Layer 2 of a small transformer language model trained on English Wikipedia (11 layers, counted from 0, width 64).
A neuron's activation on a vector x is GELU(gate . x) times (in . x), where the dot is the dot product.
The model reads these tokens: "mm" "e" " Valley" "." "\n\n" "=" "=" " Et" "ym" "ology" " =" "=" "\n" "The" " Dol" "omi"

The vector x that enters this layer's MLP at each token. A number n stands for (n - 500) times 0.0061.
0 "mm": 448,454,643,678,453,628,616,675,458,560,405,442,404,736,627,522,309,641,640,871,685,636,388,818,575,580,524,481,528,566,502,576,253,447,477,334,517,482,531,496,501,376,558,438,627,594,501,27,589,588,532,695,628,649,516,662,647,483,788,563,407,419,464,316
1 "e": 535,490,617,717,509,765,625,666,530,566,552,364,465,605,672,392,298,694,516,698,590,376,426,633,644,580,482,541,685,489,500,586,165,591,447,369,570,503,475,640,613,489,564,358,572,581,393,134,566,511,411,777,477,526,352,670,475,557,619,528,387,353,579,465
2 " Valley": 638,581,584,636,332,624,519,577,602,571,663,337,577,627,603,589,308,652,712,712,475,512,470,631,770,386,428,460,476,595,469,596,394,422,443,386,461,393,559,572,537,544,653,425,536,727,348,183,588,520,456,490,569,649,323,701,560,788,847,636,539,431,571,516
3 ".": 467,537,526,696,591,660,518,676,511,421,594,360,482,570,616,505,384,715,686,546,672,683,487,670,719,609,370,624,679,424,424,655,396,524,310,398,620,539,672,648,438,524,328,323,536,701,326,337,542,429,410,379,451,442,347,697,516,482,695,352,396,484,492,545
4 "\n\n": 471,594,495,671,407,662,581,583,643,462,476,592,603,721,592,627,477,867,663,708,566,406,314,505,678,573,530,579,492,608,463,647,477,476,258,377,670,489,495,515,568,589,247,460,593,739,468,411,377,542,441,487,393,501,462,719,447,394,658,409,447,378,513,610
5 "=": 433,422,488,668,422,592,685,550,616,326,528,492,591,547,654,479,402,827,573,701,370,581,493,533,720,496,281,396,513,517,452,633,276,583,199,322,466,499,465,528,462,521,253,419,450,631,670,319,332,459,525,497,447,682,799,664,581,414,769,590,426,258,519,563
6 "=": 443,392,484,667,436,570,682,563,627,317,553,504,590,542,651,460,399,832,579,690,363,602,494,535,707,515,282,395,532,505,449,631,277,600,205,312,451,490,468,530,455,506,263,433,433,649,685,341,329,447,534,494,454,685,797,662,594,398,763,590,428,259,531,559
7 " Et": 599,484,593,584,383,823,482,708,549,490,619,367,648,575,378,479,230,565,483,696,670,634,357,607,743,411,460,222,446,410,633,623,475,374,319,335,526,700,513,558,509,563,494,565,558,780,641,415,564,540,540,254,459,525,712,711,455,533,783,559,431,357,551,427
8 "ym": 678,569,683,653,530,766,529,715,444,534,765,630,531,484,520,415,331,817,521,655,690,492,562,679,702,660,478,302,431,331,610,610,414,445,446,344,611,299,465,533,649,459,639,580,420,603,660,308,335,607,453,354,617,538,587,680,412,491,608,651,408,176,536,462
9 "ology": 507,501,591,668,462,528,473,891,453,490,459,467,515,364,534,738,337,777,519,718,564,440,522,509,750,643,281,354,629,529,418,682,361,395,344,364,473,315,472,689,476,598,576,474,631,640,545,472,479,491,445,604,400,589,545,623,580,698,820,648,559,375,528,644
10 " =": 525,363,560,628,524,528,561,688,694,317,466,516,523,495,549,337,385,791,533,765,409,545,430,434,742,636,436,201,506,591,352,674,356,578,389,382,328,344,365,494,596,609,470,408,589,607,809,506,162,686,484,584,327,474,582,670,742,394,628,413,462,234,476,634
11 "=": 417,347,479,658,488,558,659,623,611,336,591,550,624,522,624,417,416,820,567,654,385,574,500,532,742,536,265,384,547,423,451,660,269,533,208,328,445,499,435,552,400,474,284,426,416,631,744,454,312,465,520,504,426,641,802,635,598,399,777,619,477,174,533,559
12 "\n": 453,345,443,626,557,538,449,760,665,390,577,645,626,546,463,446,440,822,602,754,599,545,426,507,637,731,411,661,460,599,399,660,455,340,248,288,545,482,488,631,576,722,227,539,475,733,560,548,553,616,467,390,376,500,402,715,504,411,693,541,461,401,481,498
13 "The": 518,441,573,617,393,698,546,701,597,692,517,347,586,694,582,647,442,733,350,694,629,590,609,442,719,350,440,471,580,477,579,764,480,452,360,294,397,519,446,486,613,529,253,614,435,736,491,531,331,415,476,445,439,514,512,697,540,442,600,537,404,415,485,488
14 " Dol": 711,628,463,607,505,598,653,768,680,611,715,407,486,625,467,476,216,569,549,436,627,668,367,539,670,438,603,284,673,506,421,635,468,479,188,248,554,673,500,586,669,703,449,621,526,676,637,480,419,502,552,362,395,333,683,659,602,528,764,509,435,339,644,220
15 "omi": 720,490,800,589,514,623,677,826,481,562,674,586,548,507,427,562,386,685,373,494,725,447,405,467,694,777,450,352,500,622,510,635,525,337,351,306,624,373,398,404,711,585,660,555,314,720,507,352,445,485,370,519,587,295,689,692,263,521,696,439,551,409,420,420

Each question shows the input weights of one neuron of the MLP. A number n stands for (n - 500) times 0.0017.

n78 gate: 575,500,552,578,413,516,678,364,583,490,683,436,494,632,581,659,381,472,604,375,608,610,436,382,372,337,550,458,500,186,409,603,411,552,431,477,415,390,506,503,586,481,464,494,579,624,703,500,691,392,711,316,349,533,475,448,366,393,565,476,440,466,500,558
n78 in: 500,603,466,471,436,642,503,588,475,648,434,500,563,421,392,615,415,468,349,605,371,404,611,362,301,375,530,767,482,401,357,503,372,541,447,407,608,662,596,503,548,568,301,534,534,413,599,506,585,393,512,494,500,368,413,434,720,518,470,690,376,448,434,556
On which two tokens does it fire most, strongest first? 13 "The", 14 " Dol"

n83 gate: 576,463,599,393,581,412,533,568,380,360,463,640,359,564,389,308,465,483,666,545,510,316,389,537,461,737,347,513,557,405,351,546,391,503,500,561,488,403,418,440,500,418,424,487,477,555,355,478,507,246,362,650,369,437,274,547,575,581,298,722,584,651,490,526
n83 in: 432,503,385,458,577,411,394,576,601,424,560,332,301,386,434,625,560,612,431,524,519,561,466,469,570,819,524,616,500,503,494,556,588,525,472,486,445,582,423,428,544,478,537,725,512,443,358,306,367,535,400,516,602,325,563,379,703,524,640,529,408,575,547,680
It fires most on token 9 "ology"

n177 gate: 645,675,463,460,529,422,602,688,455,477,437,374,451,471,486,455,525,522,568,284,411,488,422,629,548,448,661,375,620,548,548,479,443,371,648,428,500,500,430,494,290,559,380,514,458,549,449,378,629,471,522,614,610,452,358,605,679,438,478,509,566,479,617,426
n177 in: 302,717,657,484,548,450,484,408,525,370,525,411,500,724,524,487,572,648,345,442,579,464,503,490,486,584,461,554,454,407,318,641,457,452,364,586,586,542,681,544,526,513,575,519,288,470,425,458,277,417,387,769,316,506,576,508,503,565,503,464,356,484,434,522
On which three tokens does it fire most, strongest first? 1 "e", 3 ".", 0 "mm"

n81 gate: 332,655,710,650,562,266,503,276,576,321,379,409,490,670,735,540,515,474,530,658,443,452,497,443,458,483,558,325,503,411,477,295,405,615,587,441,484,547,493,651,449,557,506,604,382,352,450,580,662,520,562,589,546,510,542,497,320,430,327,445,578,413,430,517
n81 in: 585,599,507,485,626,467,437,507,394,395,579,335,723,519,150,474,247,563,586,379,444,309,606,653,666,466,743,399,443,533,615,545,446,384,631,503,632,419,382,593,515,659,397,507,449,416,511,343,601,556,302,527,471,433,239,539,500,504,362,416,629,531,671,604
It fires most on token 11 "="

n140 gate: 623,587,605,463,791,304,524,417,683,574,647,626,473,446,718,795,504,389,716,496,529,654,687,427,700,571,621,439,418,580,706,411,522,545,467,689,398,450,636,260,397,323,414,358,397,243,589,484,287,496,449,475,448,695,403,568,546,626,376,504,401,340,630,565
n140 in: 659,353,460,593,441,694,536,630,461,446,500,319,759,523,75,277,445,607,298,496,423,193,535,693,540,381,500,433,444,465,491,438,500,414,509,461,834,445,301,599,369,527,677,777,587,651,376,637,663,383,453,473,394,343,401,524,163,466,654,316,386,514,285,482
On which three tokens does it fire most, strongest first? 8 "ym", 0 "mm", 2 " Valley"

n216 gate: 500,545,475,678,474,571,578,366,543,563,481,467,579,570,524,638,657,484,664,542,617,410,586,263,500,429,530,358,215,667,616,374,580,506,402,541,494,565,484,497,580,491,324,522,521,486,450,626,446,497,643,545,587,481,352,611,364,461,479,461,414,520,314,688
n216 in: 519,147,475,476,762,325,596,503,444,504,736,436,637,406,490,511,534,539,254,565,600,653,420,436,529,409,490,496,596,406,726,517,558,725,482,472,417,533,451,464,572,426,497,394,299,491,803,687,529,479,486,325,669,607,585,441,636,587,517,577,446,437,536,514
It fires most on token 13 "The"

n143 gate: 558,711,432,432,465,538,569,408,605,180,664,512,430,705,488,406,643,365,522,801,457,337,416,539,258,408,385,556,285,365,342,318,563,673,453,508,560,557,496,237,561,645,457,577,245,284,325,730,548,288,624,544,270,315,521,492,544,378,451,482,417,754,552,568
n143 in: 513,427,243,573,393,373,654,484,578,546,567,641,432,284,452,799,609,475,554,288,504,620,672,429,236,210,448,713,528,816,309,449,432,689,592,467,430,594,599,308,420,616,534,529,520,547,483,532,673,433,625,714,426,308,504,423,801,461,540,582,729,530,579,608
On which two tokens does it fire most, strongest first? 4 "\n\n", 12 "\n"

n116 gate: 418,621,332,551,287,602,529,347,300,493,385,716,590,478,390,375,660,463,453,545,439,338,317,486,516,482,407,507,376,747,586,523,474,540,475,491,463,652,256,701,529,671,388,668,444,429,468,349,540,623,320,511,443,310,634,538,437,453,384,482,314,344,450,553
n116 in: 280,457,470,406,488,522,654,416,630,527,652,433,686,431,572,710,411,522,708,489,603,566,618,420,524,461,609,508,743,307,519,457,438,549,440,454,574,507,642,447,359,219,555,383,316,503,687,684,416,212,759,403,731,560,525,444,477,557,453,391,423,613,677,459
It fires most on token 5 "="

n191 gate: 500,545,459,391,535,466,481,597,276,651,497,559,473,481,530,556,306,588,462,419,721,320,534,576,536,513,410,569,313,457,678,548,454,450,594,396,468,453,478,418,582,410,486,366,363,519,320,305,355,481,497,567,450,444,584,555,526,521,590,639,627,614,431,752
n191 in: 564,553,187,580,520,450,717,500,538,561,458,599,447,620,546,516,433,593,580,506,584,562,535,461,460,539,558,677,370,468,618,711,529,429,481,542,623,832,456,571,519,490,588,666,413,453,503,485,503,587,571,447,392,494,485,382,533,618,613,629,298,573,439,557
It fires most on token 0 "mm"

n84 gate: 681,557,467,443,453,342,493,595,619,665,625,620,642,275,597,435,417,525,523,509,464,483,407,444,608,206,368,516,406,352,529,535,548,605,431,609,390,540,600,389,404,523,362,484,401,469,481,528,688,178,478,443,413,592,340,532,460,469,344,530,503,527,464,399
n84 in: 720,571,457,413,503,364,388,506,626,593,526,423,624,594,503,470,307,520,503,361,470,541,319,540,482,312,408,530,605,474,349,586,359,735,510,537,509,410,702,424,713,526,409,470,423,454,604,522,656,387,589,429,477,569,288,520,548,335,327,558,631,507,553,389
It fires most on token 9 "ology"

n21 gate: 558,457,462,509,621,476,510,497,442,451,476,516,604,219,633,379,530,388,444,626,367,557,588,517,553,496,450,246,603,647,507,381,566,413,719,521,529,644,613,542,623,541,411,635,534,266,490,613,472,535,594,383,565,309,397,494,514,480,397,153,359,259,566,459
n21 in: 482,595,571,511,254,234,555,721,550,661,614,722,638,363,464,634,419,593,487,358,271,474,492,441,515,466,326,475,439,641,752,524,531,534,174,655,535,262,646,390,504,609,558,538,541,591,396,315,726,458,423,353,667,652,723,474,674,389,629,583,702,281,433,668
It fires most on token 10 " ="

n41 gate: 443,583,361,646,444,674,524,628,453,404,626,557,565,459,344,551,524,480,432,516,350,326,450,503,600,535,591,435,585,480,429,472,478,486,636,530,700,471,316,575,342,668,525,618,692,573,571,455,699,599,569,371,607,517,614,324,290,519,396,346,317,658,385,328
n41 in: 503,281,487,553,503,651,760,348,530,800,503,544,439,371,699,540,567,497,433,307,493,425,500,584,619,531,426,322,413,566,483,642,445,460,373,438,416,500,490,463,524,497,340,353,477,572,470,574,456,513,458,401,248,510,567,429,448,538,628,303,361,302,527,553
On which three tokens does it fire most, strongest first? 7 " Et", 15 "omi", 14 " Dol"

n56 gate: 534,517,451,460,473,621,503,554,325,536,334,457,444,464,715,406,432,483,601,350,559,640,452,542,520,623,659,555,581,439,752,505,677,546,383,412,673,515,285,533,349,545,396,623,623,458,561,329,379,438,494,410,484,282,634,580,446,460,460,326,447,507,526,368
n56 in: 374,614,562,541,534,281,523,379,577,625,665,543,345,477,236,578,580,606,470,597,447,433,584,510,453,507,440,595,484,529,343,540,425,385,359,509,457,500,736,556,589,558,425,422,385,585,562,560,606,510,528,544,581,680,299,638,551,821,500,622,493,510,516,497
It fires most on token 3 "."

n68 gate: 432,769,378,826,567,573,448,492,461,628,364,640,399,487,366,461,672,273,456,496,240,334,551,531,414,357,529,509,88,358,396,400,452,504,723,630,422,681,474,404,363,483,528,321,504,280,392,613,421,711,416,778,379,461,529,638,613,595,508,613,442,341,404,326
n68 in: 408,600,267,614,523,269,214,521,452,313,718,346,415,581,542,504,527,357,908,568,620,405,626,567,295,414,330,504,487,618,328,356,399,558,473,527,388,371,648,398,527,675,646,579,332,649,408,306,527,398,500,378,522,522,682,543,413,508,276,277,149,738,642,496
On which token does it fire most, and how strongly? 10 " =", at about 0.3

n29 gate: 445,647,656,524,369,365,419,551,407,566,592,648,513,523,375,350,500,408,477,531,358,292,609,503,561,386,585,464,525,526,366,479,548,286,818,546,473,482,545,595,536,461,536,754,519,526,425,300,530,612,639,671,438,372,387,609,625,469,472,578,407,483,363,451
n29 in: 462,558,520,417,305,375,633,429,634,463,490,353,439,622,494,394,488,543,336,407,500,387,539,463,613,606,606,533,571,605,444,508,476,456,654,354,385,484,605,430,696,606,534,603,620,390,530,258,554,399,552,654,309,453,382,635,662,594,424,218,524,379,367,457
On which three tokens does it fire most, strongest first? 0 "mm", 2 " Valley", 1 "e"

n110 gate: 510,681,287,550,360,746,543,309,660,500,373,616,577,409,487,689,503,520,467,506,685,425,471,336,500,493,490,510,548,602,500,443,558,510,543,594,712,456,572,567,567,464,469,417,607,373,483,513,527,523,407,592,497,210,410,529,414,384,303,228,439,524,397,444
n110 in: 612,390,629,469,356,518,840,388,606,593,388,521,504,684,625,644,565,576,682,496,377,432,398,403,447,576,714,656,361,511,596,582,500,556,545,490,417,476,815,522,508,448,520,215,402,542,397,567,320,455,504,565,467,715,482,422,554,441,532,343,794,331,422,552
It fires most on token 4 "\n\n"

n133 gate: 434,450,585,472,588,258,696,540,540,612,582,469,640,394,404,707,627,497,519,714,624,328,675,373,503,447,400,701,368,745,570,342,446,493,653,523,274,728,599,336,530,456,606,533,522,500,353,557,508,672,331,538,456,496,628,627,469,563,411,431,440,450,426,744
n133 in: 773,525,641,550,442,375,253,401,424,657,553,623,480,432,639,613,420,569,443,510,525,598,406,347,506,688,497,404,456,503,486,437,378,333,511,457,612,553,633,642,557,602,620,458,472,604,465,459,564,525,637,536,580,422,500,453,682,573,284,868,554,779,627,553
On which token does it fire most, and how strongly? 5 "=", at about 0.28